Layer 6 of a small transformer language model trained on English Wikipedia (12 layers, counted from 0, width 128).
A neuron adds its activation times its output weights to the MLP's output. To switch it off is to set its activation to zero at one token and run the rest of the model.
A neuron's activation on a vector x is SiLU(gate . x) times (in . x), where the dot is the dot product.

Input weights of the MLP neurons that the questions are about. A number n stands for n times 0.0018.
n23 gate: -112 96 141 15 -76 -72 37 38 -100 212 53 68 134 74 135 79 -185 -198 -29 126 85 -57 197 70 -36 -38 -11 220 8 -114 -22 168 -208 199 75 213 255 30 11 79 72 257 -270 36 78 -48 -75 7 59 -74 -67 -201 139 45 -4 112 245 -11 -201 75 -101 164 -179 45 194 38 244 -203 49 30 44 -32 -189 63 264 -156 -51 115 77 -68 -45 -45 -181 -126 -122 -19 49 -77 67 -59 -52 -241 -122 -41 -100 95 7 -113 -59 37 -136 15 -23 4 -225 -4 -142 -14 27 19 118 271 74 71 104 65 -60 -148 -114 -94 98 -151 -114 -202 -57 -39 -282 -18
n66 gate: -12 55 71 80 -171 160 65 -97 -58 -125 -53 13 -61 3 201 -129 -217 -72 -63 -71 -80 102 27 -55 -42 -103 -28 -92 132 25 112 -168 -302 -138 -78 190 80 65 -106 -30 -63 140 91 102 46 232 -169 6 -67 -62 6 44 47 -19 -58 -9 -24 -35 37 -56 -60 -78 -31 34 -214 66 146 -47 215 63 -71 0 -214 279 92 6 46 -40 -86 19 6 16 -167 42 -12 -105 -3 144 -96 9 6 201 80 -182 -92 38 119 66 -52 65 52 -30 41 60 57 181 3 36 36 53 -65 -116 3 -31 -28 9 -47 -85 75 -110 -85 -234 -58 58 199 -170 -125 12
n137 gate: 96 135 -8 8 -5 227 -73 -82 57 40 71 -134 -96 50 -36 -69 -51 -109 -53 -73 -141 -97 -15 172 76 -53 -74 -208 109 -95 -3 -89 258 -45 -171 -75 35 150 -86 -68 -29 148 -2 -49 -138 -73 71 58 92 -13 -71 -38 23 43 -5 78 57 115 50 40 0 -81 -84 -136 89 8 -15 28 134 33 -40 -46 10 83 89 -65 88 -48 -25 -69 -36 -38 -151 56 -10 3 43 15 -118 -57 -53 42 75 28 -117 -268 -55 -43 -12 -5 -12 42 -20 38 -86 -27 10 -125 -52 8 -47 -117 -110 30 48 -42 20 -43 -66 140 46 -76 97 -27 18 -37 56 -97
n146 gate: 60 115 126 152 -149 209 152 30 75 7 -23 -98 110 -43 17 44 13 -107 16 33 99 -131 -192 104 152 124 128 -10 -50 24 -253 -50 -44 -188 -54 24 102 0 -67 158 -42 -66 -52 87 -103 46 40 -25 245 -53 47 -13 24 -228 95 81 -124 -104 -37 -10 194 43 -10 7 20 60 179 -54 3 -20 -142 -48 -71 -60 -13 -70 119 43 69 64 -74 17 37 -315 -158 256 111 39 119 197 56 -98 27 -83 -33 65 13 316 20 126 122 36 151 88 -71 66 194 98 -208 -77 185 94 10 -27 126 -113 87 9 -67 84 -78 116 -243 -49 -129 -31 34 86
n161 gate: 262 94 -56 -13 -70 7 -127 -133 -14 212 -112 0 7 170 63 -33 -116 96 114 62 -59 73 270 227 143 -73 113 -74 -209 -13 125 -145 53 6 -139 134 7 13 -56 -57 -197 0 -10 48 -82 -124 -69 -128 106 7 -155 -12 -179 -30 74 -48 -3 -63 79 -76 -13 -13 -174 -125 -64 7 -106 146 13 153 -39 -247 -186 -115 168 72 -138 52 -16 119 -33 -36 -27 114 -185 -46 126 32 -59 61 -78 19 94 98 -107 -54 19 129 52 -16 -45 22 -179 -173 -22 159 -92 175 -75 -63 111 27 -52 83 -265 -16 -95 -130 -100 162 -47 -19 -123 -74 -184 109 36 45
n191 gate: 67 94 -38 -44 -139 160 -117 196 -255 162 -159 152 52 158 -29 -26 29 -70 143 -19 -91 -21 25 10 15 131 48 -10 -58 39 251 -13 106 125 29 -45 16 63 63 -117 101 -119 40 -52 47 63 48 -112 25 218 156 -30 -80 6 118 -113 -37 -29 16 -22 28 168 37 22 50 38 -90 -147 0 -80 -47 -83 -154 85 -75 54 60 44 -163 -83 -48 -19 -51 -64 113 -221 161 153 -110 -147 57 -112 250 -236 44 -191 21 38 19 91 -223 28 -48 -13 -200 38 -99 -97 3 -61 72 173 110 -3 -117 71 79 21 -213 13 -29 -25 -131 25 155 -197 -13 -16
n209 gate: -69 143 -144 -41 -168 -170 -38 104 -127 -101 -79 59 -74 113 139 -56 -21 179 -109 -7 -150 145 -94 -86 -147 107 -56 -185 -38 133 130 -138 7 190 35 -49 146 24 93 7 -3 -4 178 106 3 48 148 143 -88 14 24 130 -7 72 -40 -139 -148 -80 34 -223 43 144 -78 -17 54 145 -57 14 45 -115 139 -176 -94 17 68 -177 108 -17 112 111 -21 -86 -14 -40 153 -75 108 41 -55 98 221 17 190 256 17 -81 213 -31 -10 109 7 218 3 153 -110 48 103 -121 -75 -104 48 -101 102 180 -154 -174 24 -133 144 159 344 126 -10 68 -21 -71 121 -10
n216 gate: -173 120 101 -75 -3 53 -65 106 -37 -51 105 73 78 205 79 13 -13 -33 107 -59 -29 -72 6 -147 -19 -16 70 20 135 130 -23 141 -73 175 -132 147 -123 123 10 -92 174 20 35 114 -189 72 7 -121 125 -111 148 -71 -33 -148 74 117 106 -192 189 -13 0 118 51 72 3 118 128 112 3 60 3 -60 43 -62 -32 59 24 -75 -74 46 -36 115 3 -465 -159 -10 119 -58 -49 155 204 51 101 75 130 10 88 -96 -55 133 -13 -131 -20 -93 168 91 56 47 -75 56 36 -30 94 -188 -202 70 -65 -80 69 152 -20 -47 -6 42 30 -172 152 -262
n270 gate: 157 -73 27 -40 -44 81 196 41 7 -95 165 82 34 140 -41 -7 -71 -134 -16 100 37 81 7 88 -241 98 -75 58 135 -126 -47 -27 -44 -43 -17 147 -99 20 -90 -94 -39 126 -137 175 30 243 3 -3 -105 190 131 -329 17 74 -39 -19 76 -27 -107 -13 188 -207 -62 -94 -131 -67 -43 230 -119 64 33 48 -24 177 79 -7 -204 -20 129 64 74 -128 -24 246 206 184 88 26 -23 -221 70 -170 -34 -173 30 68 67 -118 -50 -120 126 16 -95 149 -137 40 148 -80 -17 -88 27 -159 116 34 23 -62 -104 6 -268 -67 41 -71 66 -92 119 48 3 -40
n23 in: -103 105 31 -48 101 93 78 38 25 -47 -55 -24 197 -384 -7 17 7 38 118 -20 -191 26 -100 122 140 -17 114 -42 7 -28 -164 100 -42 64 -135 -98 -115 -176 -75 -96 20 -193 47 126 123 160 -96 6 60 191 -21 -81 162 83 24 -73 -131 -14 38 -10 -116 -294 64 126 -84 148 167 90 -254 55 27 -112 135 38 226 3 -11 -24 -112 -41 -104 -7 14 73 20 27 -10 -84 -170 111 180 -40 193 -48 -47 -70 180 -31 95 -37 125 10 -55 55 -56 -159 31 -36 -82 -28 -173 -48 228 -206 34 80 181 52 -219 -183 -76 -192 74 -3 97 194 -128 -30
n66 in: -103 37 -13 -31 144 -48 153 -60 145 175 -88 -26 -100 -122 -66 60 -45 -66 9 44 184 -6 -111 105 101 -41 32 137 -171 45 69 129 -70 -115 124 58 -59 -87 -28 -46 240 33 46 155 47 -122 91 134 -49 6 72 -77 -209 85 52 -67 120 133 -113 -113 67 85 -123 13 -28 32 31 231 -67 118 -304 45 51 81 -31 -69 -142 -16 165 -29 120 -16 105 158 -3 -66 -92 139 140 157 249 -107 -132 143 62 -67 -42 -67 43 -69 -56 43 -117 149 -12 19 119 -12 52 38 87 70 -12 -85 -138 -82 -47 30 66 -136 111 -118 19 -247 64 149 111 -22
n137 in: -145 11 -42 8 -31 -65 -111 -68 -46 -8 -22 125 -101 -47 -11 45 82 62 -13 111 -36 -11 -66 -157 60 -98 82 111 -8 14 -50 -36 144 -149 186 -68 -108 -39 33 -65 -81 -236 16 -92 147 80 -140 -44 -3 70 104 105 -166 76 -44 -16 27 163 -36 109 -130 -47 19 -58 41 -151 -172 17 -6 -34 -182 -48 25 -84 96 -108 -164 25 -77 8 -113 -62 -113 -105 -14 67 -34 203 -186 -96 -41 41 131 -39 77 117 59 101 -19 -58 -19 -79 -158 -6 68 -127 159 5 52 -79 -8 3 -69 -137 36 -65 -179 -40 -117 -101 105 57 -88 -60 -125 115 174 -6
n146 in: 6 -73 40 74 -16 -78 -83 84 -51 6 -103 57 -261 15 -34 -147 82 62 -110 -37 -43 83 55 165 -15 209 -60 126 -84 -41 127 -161 144 -55 181 -69 -74 129 71 -42 -132 -55 39 9 -111 86 -3 95 -140 -105 -121 -38 59 -87 -52 -111 -27 -131 -111 -96 -162 3 6 -105 112 90 145 -47 66 9 147 27 -66 -59 -295 52 -72 -163 -83 -122 122 16 -85 66 43 9 53 -101 92 52 21 -100 44 -40 -15 -47 27 -78 0 65 -177 230 81 -213 -18 -113 34 91 -48 -146 -230 -28 83 59 -126 -57 65 9 117 153 -16 227 6 -27 69 272 87 43
n161 in: 164 69 91 -194 35 57 207 -210 126 43 -51 -67 -29 56 -38 -48 6 19 160 -78 44 -109 -133 158 272 25 -83 55 -48 -80 -151 -95 19 -31 146 61 78 -84 16 198 12 -112 0 -61 -35 -185 16 -12 19 91 -6 134 -89 -180 6 -314 53 10 -138 73 -37 25 -152 -25 31 -13 -105 -124 83 10 -103 12 35 69 -105 -38 46 16 3 48 57 -63 29 -33 9 -53 -163 109 -119 19 -44 114 10 44 81 -154 -102 185 175 69 -31 74 105 -115 -107 -78 -41 -129 -151 6 128 -150 -163 222 -78 92 107 -30 99 -35 19 140 112 -158 -83 212 121 19
n191 in: 93 43 196 28 67 -113 28 -113 106 58 132 -89 -6 -56 -107 32 -76 -147 15 102 12 -75 -34 -81 -76 -160 -6 241 -60 -25 162 -25 -63 -145 324 38 93 114 16 -106 94 -81 -15 -51 -96 6 -31 -101 34 -109 19 -41 -161 -144 -159 -24 -52 138 -59 222 106 16 -64 -3 67 72 174 -25 -120 22 188 -75 -76 109 113 46 92 -56 68 -170 151 -31 114 178 -83 -103 158 -34 22 21 -12 -49 115 6 -163 25 39 38 40 -124 74 -201 -28 -6 94 129 -275 21 -87 -78 37 -211 93 -154 -19 -94 106 68 20 22 -155 111 -80 -15 16 55 -144 -80
n209 in: 152 136 -14 67 32 -64 116 68 54 41 -167 -25 98 -147 85 -253 71 -64 51 81 263 85 10 66 188 -60 -61 -90 46 -65 78 -113 64 -59 -93 93 21 119 -130 65 103 -206 -21 82 -95 -109 195 -157 31 -42 -74 -127 -61 160 -132 -17 -24 -7 -28 -81 -271 -39 -45 -246 -66 21 259 -78 0 229 -143 -44 -72 -148 -52 7 89 235 -35 46 -160 135 18 -85 -38 46 -157 -45 -49 45 -108 286 -25 -98 80 -25 -280 -50 -188 -133 59 179 -192 -107 -113 35 -28 -37 33 0 -38 71 0 -124 -144 172 -60 17 -56 -103 -197 140 -77 -233 -29 -142 -142 -115
n216 in: -47 -30 -217 10 54 152 106 -193 28 -197 -134 177 -10 -7 7 44 -200 27 -58 56 73 48 56 49 -143 -108 41 -170 24 381 70 -87 68 169 10 -214 -73 -20 73 129 -45 21 -294 52 37 -110 -50 31 0 -17 -57 -3 -24 -34 -145 -10 249 -128 50 171 -6 -80 53 63 -56 -37 -33 -84 68 -163 17 145 -3 40 -16 -156 -11 129 -66 122 132 -20 -183 149 46 -107 44 40 -56 -7 53 -13 -38 -169 -93 10 38 14 106 43 -7 -72 -199 -68 -146 -76 -141 -102 59 10 159 -142 10 -54 -3 -332 -335 54 -49 -71 -173 78 -76 -53 51 -28 -10 30
n270 in: -120 -36 -90 42 131 -176 18 -103 111 -244 84 137 -37 -92 -57 -64 -118 93 -230 -89 60 40 21 81 128 30 182 -58 -36 -125 -66 -72 30 53 109 -67 119 -3 -6 107 20 97 -9 128 6 48 75 33 -38 0 -135 54 -172 148 -174 20 -106 -33 99 183 -128 -51 291 57 88 57 135 91 79 -24 47 -153 146 42 80 -146 297 -164 6 9 100 90 33 -58 -50 3 85 50 -9 44 68 6 80 -18 -101 -46 57 -6 -33 -71 -18 47 151 -200 102 -44 -126 11 109 -54 -62 70 -33 -42 93 -125 -54 -102 -151 3 -124 84 6 -106 140 46 -3 -101

Output weights of the MLP neurons that the questions are about. A number n stands for n times 0.00053.
n23: 193 60 -29 -255 -102 -112 -42 -159 37 137 12 111 25 16 -155 -103 -189 -363 -147 176 4 94 -145 4 -55 0 71 265 32 30 111 -220 -85 -168 156 -25 326 244 157 76 166 157 94 207 -77 46 285 101 218 -21 -19 -118 -8 109 -23 -195 -75 21 -179 -11 35 4 -187 0 290 -338 -16 -199 -304 -215 -17 85 -250 -24 -42 192 -302 -81 -207 -48 137 0 13 -12 218 -99 36 88 -40 -217 -88 -88 -47 213 38 13 0 -143 -37 24 -176 177 98 -189 -63 -49 -61 8 33 21 51 56 -177 -21 71 112 88 21 43 72 61 -218 233 -40 -32 -19 55 98
n66: 23 -33 -57 19 -59 -230 -24 68 55 146 -154 57 -38 -123 -163 -208 63 -81 61 -22 129 115 3 -158 -20 174 87 80 103 -49 249 279 -31 -75 -50 47 -206 -96 -101 -59 56 284 72 75 -83 97 -46 -144 129 -88 -122 275 161 -4 -10 -266 -28 -11 70 -275 -54 66 15 -67 174 -144 52 -90 104 -37 122 175 94 -130 -49 -41 -97 122 -91 26 -15 -70 -94 -18 144 91 159 -78 -124 -65 -133 -8 -170 57 -199 -66 -234 313 -91 -52 -117 -101 4 0 147 -8 -137 108 163 -130 -64 183 -103 -196 47 -173 60 84 -107 288 -60 223 90 11 218 -74 -23 -75
n137: 77 213 66 -25 -35 90 98 -124 3 136 -24 34 -152 -44 -59 -45 -218 -234 -6 -97 -74 26 30 176 214 207 -3 -132 64 -182 -182 -199 64 169 -105 21 -7 88 31 180 -3 89 -16 30 -348 -184 100 106 110 -73 33 158 194 -56 6 60 181 -114 70 -28 96 140 136 29 66 104 68 -177 186 60 182 -115 128 17 10 21 77 -67 47 -190 42 125 -33 -77 -39 138 -20 -28 50 -20 -24 92 75 99 -136 -242 -229 -76 -69 -7 -10 -13 121 220 -193 -143 -95 -6 10 94 34 -10 -52 71 126 -17 167 -55 26 96 -16 -37 110 20 0 -143 -138 -79
n146: 176 58 -4 -53 191 187 233 239 142 93 -214 4 -68 -130 83 84 -147 198 151 97 121 -358 -53 275 -50 112 69 259 -47 -148 -120 -8 -218 222 61 202 -47 15 -68 93 -268 -82 111 70 54 183 85 226 -192 40 -103 94 52 -57 -122 88 133 -100 -12 -206 -173 16 166 37 -68 141 -206 8 -288 -206 75 213 80 -177 -164 103 20 -55 113 -43 -37 125 -215 82 95 -20 -4 -111 -170 -81 16 -57 63 -8 -55 -139 -188 76 -89 149 -4 0 53 60 22 53 21 -174 116 84 -290 8 -88 91 -4 19 19 -44 136 222 11 -35 -177 -63 235 -30 -25 4
n161: -36 42 -111 104 50 -154 -76 -271 -50 282 89 -16 71 15 123 -362 -25 118 -166 23 -35 -94 -80 78 80 -75 -124 115 73 91 -43 -119 -141 316 82 8 -143 163 -14 152 100 267 34 -4 -66 4 43 77 31 63 197 52 -35 -72 25 61 -72 126 -148 69 -75 112 42 -109 201 -158 -229 71 150 175 265 0 -151 -323 -168 -148 72 -65 -226 -95 -92 192 80 7 4 -150 -84 91 -281 189 -277 36 -70 -164 47 -172 -221 204 -135 -169 -39 -8 -37 15 11 -202 -79 65 201 135 -7 -122 -67 29 152 -153 0 36 -41 -117 44 -12 -89 89 -35 -145 -93 82
n191: -8 89 -39 165 14 -331 11 -11 -56 86 -99 12 89 34 -7 -27 -64 4 29 79 4 113 105 10 185 35 -125 -198 135 143 12 8 262 56 51 84 -70 229 96 -82 45 67 44 -17 101 -227 -233 -135 -50 109 55 12 57 43 -117 60 322 170 227 11 26 110 48 43 -91 108 -34 304 -245 -71 -80 30 -263 60 104 138 0 26 -32 -97 59 -83 191 -14 216 -294 -282 -17 -22 -7 -94 67 12 -219 -89 -12 -116 -54 58 106 188 -118 -114 11 -237 55 -115 53 -39 173 3 -120 -101 -196 294 -304 137 155 62 -127 -36 -238 135 -129 -19 -4 12 -88
n209: 37 225 -132 162 176 35 -218 0 -167 103 -186 -102 12 -52 124 -106 -37 53 -65 -166 60 -84 29 120 -127 8 281 226 127 -91 41 62 -218 -51 -35 42 -61 4 -170 162 -108 189 117 -81 106 -82 480 29 -94 -45 -89 -25 -97 83 169 11 -48 -127 146 -49 -113 -179 201 -26 -170 221 286 -58 78 75 -114 120 -172 -24 -80 -203 129 0 -141 -213 -124 191 -79 69 116 -270 40 58 130 -164 -24 -92 85 37 124 -170 95 -45 123 32 -16 121 209 -138 -63 -22 -182 -207 -16 17 29 217 303 13 -106 79 103 221 54 -168 -80 -44 -222 -64 -20 147 96 -45
n216: 58 110 -177 -85 105 -267 53 83 -160 133 -39 -131 -18 13 -158 -110 -93 -165 -12 -107 17 -57 205 122 4 -48 -17 75 129 37 245 102 -158 197 209 -177 -5 0 -257 127 -233 330 50 -231 41 122 225 -257 -176 -93 -150 -296 61 282 -161 -168 85 136 -93 -105 126 -67 110 154 -136 115 147 -334 5 123 -9 0 11 -151 -61 -13 63 271 -37 -47 -160 -64 -137 -177 -137 101 -111 -196 81 4 107 31 -78 -70 61 -139 -111 175 31 -378 -88 -34 79 95 -210 -115 126 -126 79 101 90 102 -242 -332 -59 -295 0 -154 -62 81 69 95 -63 -254 -9 150 -41 83
n270: -23 143 0 70 -108 78 248 215 48 -8 -120 87 38 4 -44 -23 49 -123 261 -236 111 207 130 -23 162 -141 -36 123 81 179 -95 -142 328 -63 213 -55 57 93 94 -110 26 117 -18 4 -51 123 137 -195 -163 157 50 -116 259 -43 101 -187 33 -88 -169 -17 124 101 -88 32 118 -122 -146 -130 56 247 -303 34 -151 -22 -39 113 -109 -56 330 195 -50 -22 -98 -43 -90 30 -285 -24 -37 26 78 -152 -91 129 21 15 -53 87 -119 219 -64 160 65 -185 31 -33 -129 35 -114 -206 10 74 8 43 15 -52 124 4 -147 51 -39 -112 -20 -127 230 49 -90 -41

Each question names a token from some text and the token that comes next. It shows the vector x that enters the MLP there. A number n stands for n times 0.0067.

Then comes g, the gradient of the next token's log-probability with respect to the MLP's output, scaled to length 1. A neuron's effect is roughly proportional to its activation times (output weights . g). A number n stands for n times 0.00075.

" the", then " US"
x: -30 -60 83 -14 -158 -43 -10 2 -273 -166 235 80 92 25 -145 -44 20 -147 -66 -50 184 -37 -17 -107 34 133 -51 142 -60 12 -84 14 -183 70 190 -12 -18 244 66 251 27 38 126 -5 17 -83 91 255 13 -8 -79 192 89 37 108 235 32 -27 33 -139 159 -66 6 -31 32 105 183 112 -16 -190 164 188 -407 137 146 -154 -256 -145 -32 19 175 -182 -72 -12 -80 11 39 150 99 124 -21 -31 -85 121 -4 -152 -39 -140 -44 -16 -139 51 -171 -123 -57 26 107 29 -22 -84 16 14 -146 254 -39 152 40 81 -147 -30 -148 30 -8 -34 -91 -67 -168 25
g: -93 -61 237 124 -81 -21 -194 -33 36 68 190 -60 -5 -104 -113 -69 16 95 74 -124 -84 -203 74 177 -10 -238 -192 -9 82 142 -101 -190 59 203 149 63 -49 -93 -64 -208 148 -114 -2 124 79 2 -145 103 -61 20 -130 -98 34 -148 102 -105 -117 149 132 72 118 -104 69 25 50 86 79 153 -38 74 32 -35 -2 13 -59 31 106 -60 11 37 -86 -76 111 -84 -268 -71 -23 -206 -53 -456 -55 -11 126 19 -71 30 -94 -10 -45 20 213 -177 86 -250 22 -110 135 21 -191 -31 55 -209 -107 152 -3 -57 -46 -46 189 163 47 -156 128 48 -140 -70 -48 57
Which two neurons, each switched off alone, lower its probability most, in order? n23, n209

"ient", then "ific"
x: -99 -39 92 59 -185 53 -61 78 61 -135 220 -208 150 -119 -50 -129 16 55 150 123 130 95 -41 -120 103 -78 -117 -193 -30 -93 -75 98 61 -134 51 -207 -185 418 72 51 82 46 1 -243 -65 126 -81 225 -6 -158 -31 25 -103 -35 -66 80 -5 -52 -183 166 -115 36 -36 50 -75 -25 -185 241 17 107 85 238 0 68 226 -13 -195 -199 -74 -64 -107 -92 -56 17 1 -263 89 -91 -69 -92 86 -94 -102 -264 137 39 91 -32 82 -150 -42 74 -104 22 162 120 -43 78 -268 197 166 -155 -261 -85 79 51 172 67 -263 -11 -97 215 88 -326 -30 -35 -23 -95
g: 112 -96 -17 10 81 58 -20 -28 -118 90 -26 40 111 -40 235 -93 13 -30 -41 -124 -13 -93 184 152 -55 -91 180 -129 183 -245 187 -35 -132 56 26 171 -174 71 -125 87 -46 33 301 33 -209 94 -28 -36 -66 -67 -119 -271 68 66 188 -107 70 -47 106 76 192 -274 -161 165 36 -17 -50 -36 136 -74 164 109 102 -11 24 70 -105 10 -161 153 8 -66 41 48 -70 229 9 -111 81 18 -124 11 120 33 70 -137 -72 -212 202 82 60 -115 -51 35 280 -55 51 116 9 -100 -119 0 77 -51 178 -27 53 142 -229 -59 -12 -32 67 -70 -198 33 -270 -22
Which neuron, switched off, lowers the next token's probability most? n137

"P", then "ro"
x: -128 -116 -84 19 0 85 -65 36 21 -43 138 56 76 57 -10 -313 9 -232 -247 -86 207 54 0 -193 -69 99 11 -52 -18 104 -29 -47 -44 -104 78 142 -31 62 12 -10 -27 70 -40 215 -100 162 183 80 -22 144 -42 36 -47 -77 42 204 -33 -3 248 -22 9 -9 109 -131 -12 66 90 237 -102 -7 69 415 -175 12 143 12 -95 47 -223 -84 136 -99 -187 166 -22 -135 47 -55 -112 -10 -31 -273 -86 9 105 -138 -288 -219 85 36 -168 -66 -269 -159 190 114 28 59 -210 -101 126 181 -71 72 6 -89 -3 150 -222 -31 -329 115 84 -181 -81 -84 50 28
g: -136 14 99 -111 -117 0 126 402 -23 -55 -233 67 11 -136 118 -12 27 -78 -80 -28 -130 205 8 155 13 175 191 80 16 -201 61 -157 2 -56 -98 111 103 89 -6 -18 -110 63 56 111 101 -50 177 -95 -108 -119 -207 -80 -47 23 8 -16 51 -75 179 47 -149 85 -72 184 -28 -189 -9 139 -97 30 27 -122 -20 -38 307 -267 155 -184 124 54 188 28 -50 -279 -89 85 6 -128 -55 -82 45 49 -53 64 110 249 111 67 108 -15 -222 -133 104 22 138 -87 187 -96 -99 -26 -7 -34 -72 -83 27 -114 -36 -138 -8 118 -159 84 -28 -82 121 31 138 6
Which neuron, switched off, lowers the next token's probability most? n270

" while", then " a"
x: -13 30 130 -192 -42 -73 58 -193 2 12 199 -26 296 56 -48 -84 7 -209 -197 -39 29 188 -80 -131 -57 39 167 166 -194 131 -4 -86 -29 35 148 -1 -19 105 139 -97 -28 108 -25 28 -18 2 92 186 38 24 -96 39 58 -80 112 2 -133 75 -116 113 -134 17 -119 24 61 21 38 68 -178 -168 244 55 -361 92 173 -13 -141 -81 -83 -256 77 -50 -51 7 47 -134 -14 16 -215 30 -141 -160 49 88 186 -254 7 62 -40 -112 -20 -119 -126 -249 -128 -11 -23 210 37 -68 6 184 -41 10 76 192 -81 20 -150 33 -154 -269 49 -178 -24 -106 141 111
g: 126 -113 42 -141 98 -43 -35 -205 -128 -177 122 -31 58 -13 134 -34 130 -278 -89 -229 135 -164 99 10 -177 -30 -34 -114 -46 -20 -37 32 23 -76 131 -194 -32 -82 -94 -14 -17 135 -36 -36 15 189 135 183 206 -31 48 228 -151 285 30 -89 -65 -1 271 86 -98 134 85 26 278 122 19 62 74 130 -188 -131 -103 -170 29 199 -75 -205 -72 135 83 21 122 17 -5 129 29 62 62 76 -31 -52 -79 -109 -157 32 141 -23 -68 -143 -70 -105 -14 56 -49 -234 -38 38 -8 85 -70 -203 63 -141 117 95 154 -49 6 -94 117 101 236 3 77 -78 158 91
Which neuron, switched off, lowers the next token's probability most? n23

" by", then " V"
x: -130 94 -30 71 75 81 -66 -231 -131 -224 50 35 193 45 -251 17 -19 44 -304 122 41 11 103 -53 -88 192 131 -12 65 -19 -7 -244 -50 -9 166 -95 136 114 138 25 -12 14 -30 -96 -63 78 49 135 122 4 -9 183 -19 134 74 -90 8 107 -137 119 94 14 40 99 -70 137 21 300 -103 -117 109 191 -345 151 -20 176 -194 -155 -17 -26 149 -153 1 97 161 -169 5 171 -26 42 -110 17 5 -14 315 -105 -140 -41 -25 -60 -195 -227 -57 -118 -133 52 -97 137 -126 -16 0 21 -42 -81 -7 245 156 44 52 -34 -176 67 45 -174 -126 -161 162 -17
g: 208 249 -15 -47 54 -218 -49 -7 126 63 98 232 80 -1 -209 -205 -113 2 14 -72 -15 -51 43 95 -2 57 32 -96 104 28 -36 40 -161 280 -104 74 67 -107 113 -32 7 -3 -18 100 322 -211 45 -24 48 59 -4 27 147 -126 54 -101 -193 97 -113 121 -160 -256 -58 88 -1 53 46 199 45 -99 84 149 167 49 135 -88 266 152 220 140 -35 8 -157 -48 46 -145 -96 -97 0 -200 182 75 198 82 -234 -99 137 -221 -31 -21 213 7 -5 -52 -6 114 -39 133 43 94 -44 -39 -15 -4 -121 19 22 147 -49 -121 10 92 -120 -69 -95 42 132 26
Which neuron, switched off, lowers the next token's probability most? n191

" out", then "side"
x: 42 -9 35 170 110 -135 -88 -131 278 -43 -114 -53 266 -6 44 -145 -96 95 -223 -117 97 321 -257 -122 69 39 158 20 -92 3 10 -32 -234 -81 182 -39 -211 -13 -43 163 -297 145 -76 -47 -62 39 -15 88 105 153 75 121 175 161 -112 103 -190 132 53 -59 12 17 -3 13 20 162 14 180 -217 1 152 146 -186 -41 123 12 -224 -267 -122 -102 2 -161 42 66 86 -206 -51 141 -71 96 36 32 36 155 203 85 66 -23 -97 -115 -156 -53 -58 -71 -48 -58 -168 206 -104 -93 -44 163 16 -226 -97 217 -156 123 -114 -86 -104 139 22 -72 -249 -28 27 102
g: -104 30 -83 118 -34 -135 190 138 191 83 -62 -133 182 -24 -84 43 -73 51 -10 -90 -97 -118 -157 166 -68 32 60 -25 -10 -224 187 191 -43 -163 -84 3 91 -123 -111 64 56 -68 -6 178 -46 44 147 -333 95 157 -172 64 21 53 36 79 -155 -82 132 -91 205 91 -18 -213 -40 -92 196 50 72 -21 -43 -35 119 68 -34 -73 196 85 -10 -28 -210 -123 164 8 73 129 -5 -92 217 -44 41 51 61 127 33 -24 -301 -125 -247 -62 -26 -124 -192 107 -39 103 121 -4 119 -133 -63 90 -159 -207 -105 111 5 67 60 81 -18 250 -137 48 18 182 74 -10
Which neuron, switched off, lowers the next token's probability most? n161

"is", then " and"
x: -78 -43 164 -26 -91 -53 42 -23 -105 -232 67 -154 38 -118 -18 91 -117 -197 -79 185 138 -142 -174 -54 145 -11 42 -189 246 74 135 129 -148 -28 -97 -14 -17 -22 26 -135 -261 168 -88 -329 -22 -142 -82 194 51 27 47 64 56 1 12 128 -333 212 11 47 -205 -212 -9 12 -155 -102 -103 6 -93 -106 -59 70 -140 150 39 -140 125 16 93 -67 35 201 15 33 184 28 96 240 9 -60 192 160 -97 36 73 -192 -27 99 -213 8 -178 -210 -186 -28 -55 -5 -48 294 -27 67 34 114 -115 110 139 220 191 -13 -87 123 -55 162 185 -92 -272 106 35 87
g: -193 -150 -27 53 65 -51 206 -6 -45 9 30 258 170 -86 45 -17 59 10 78 -154 -64 182 53 -1 -88 -66 -66 -116 -55 18 43 123 236 -66 -104 -100 19 -183 -34 -198 -28 61 4 -72 -71 -188 -127 -22 174 80 8 30 -147 41 48 250 -146 25 -76 54 -36 -220 -30 -77 -144 -35 -56 131 60 108 -37 -123 -59 -130 110 -261 -96 21 -38 4 -3 -71 -162 24 176 -160 85 14 -363 34 -105 68 -56 89 223 -11 283 217 -44 126 -172 -9 4 -145 149 95 11 -26 117 -63 43 -134 -113 -15 124 33 78 17 -177 73 84 -153 -15 -17 302 143 108 -124
Which neuron, switched off, lowers the next token's probability most? n146

"g", then "ae"
x: -324 49 127 142 -227 32 38 74 -127 -116 -66 -32 -83 -145 5 -197 -3 -32 92 -160 35 -4 -69 117 209 85 -411 -336 160 104 34 -27 -95 135 -121 23 102 106 -130 -41 -185 227 -93 16 15 126 -62 269 232 -70 -1 109 20 -40 -92 116 -253 59 -32 -4 26 76 28 183 35 -52 -171 120 83 12 103 271 -129 234 88 36 -180 42 42 110 82 27 -42 279 80 -39 37 148 33 10 70 59 -120 -151 85 89 93 33 76 -21 -195 -208 -140 -103 -170 -110 -137 21 -147 -55 34 -115 -229 5 47 181 176 112 -52 154 -8 116 36 -53 -126 -27 2 212
g: -50 60 33 49 -177 143 -200 -159 -10 -31 -118 -27 -46 -43 30 63 30 -62 -128 -122 174 -20 -149 -157 -93 -19 130 68 -130 85 -88 -184 16 -76 4 -19 118 -123 -10 30 -105 5 70 38 -103 -135 161 -234 48 -66 -26 -7 -397 121 6 -215 48 95 183 56 12 -137 -156 -31 83 110 37 224 -79 48 -58 153 6 145 -8 13 -128 -123 -129 192 -77 -36 -21 2 75 12 7 -111 66 -28 -119 -72 257 -131 58 146 -119 -58 55 145 27 42 59 -4 -59 -172 -102 -5 475 47 14 -53 7 18 16 190 134 -83 -71 -52 -111 -151 -188 221 -132 182 53 27
Which neuron, switched off, lowers the next token's probability most? n66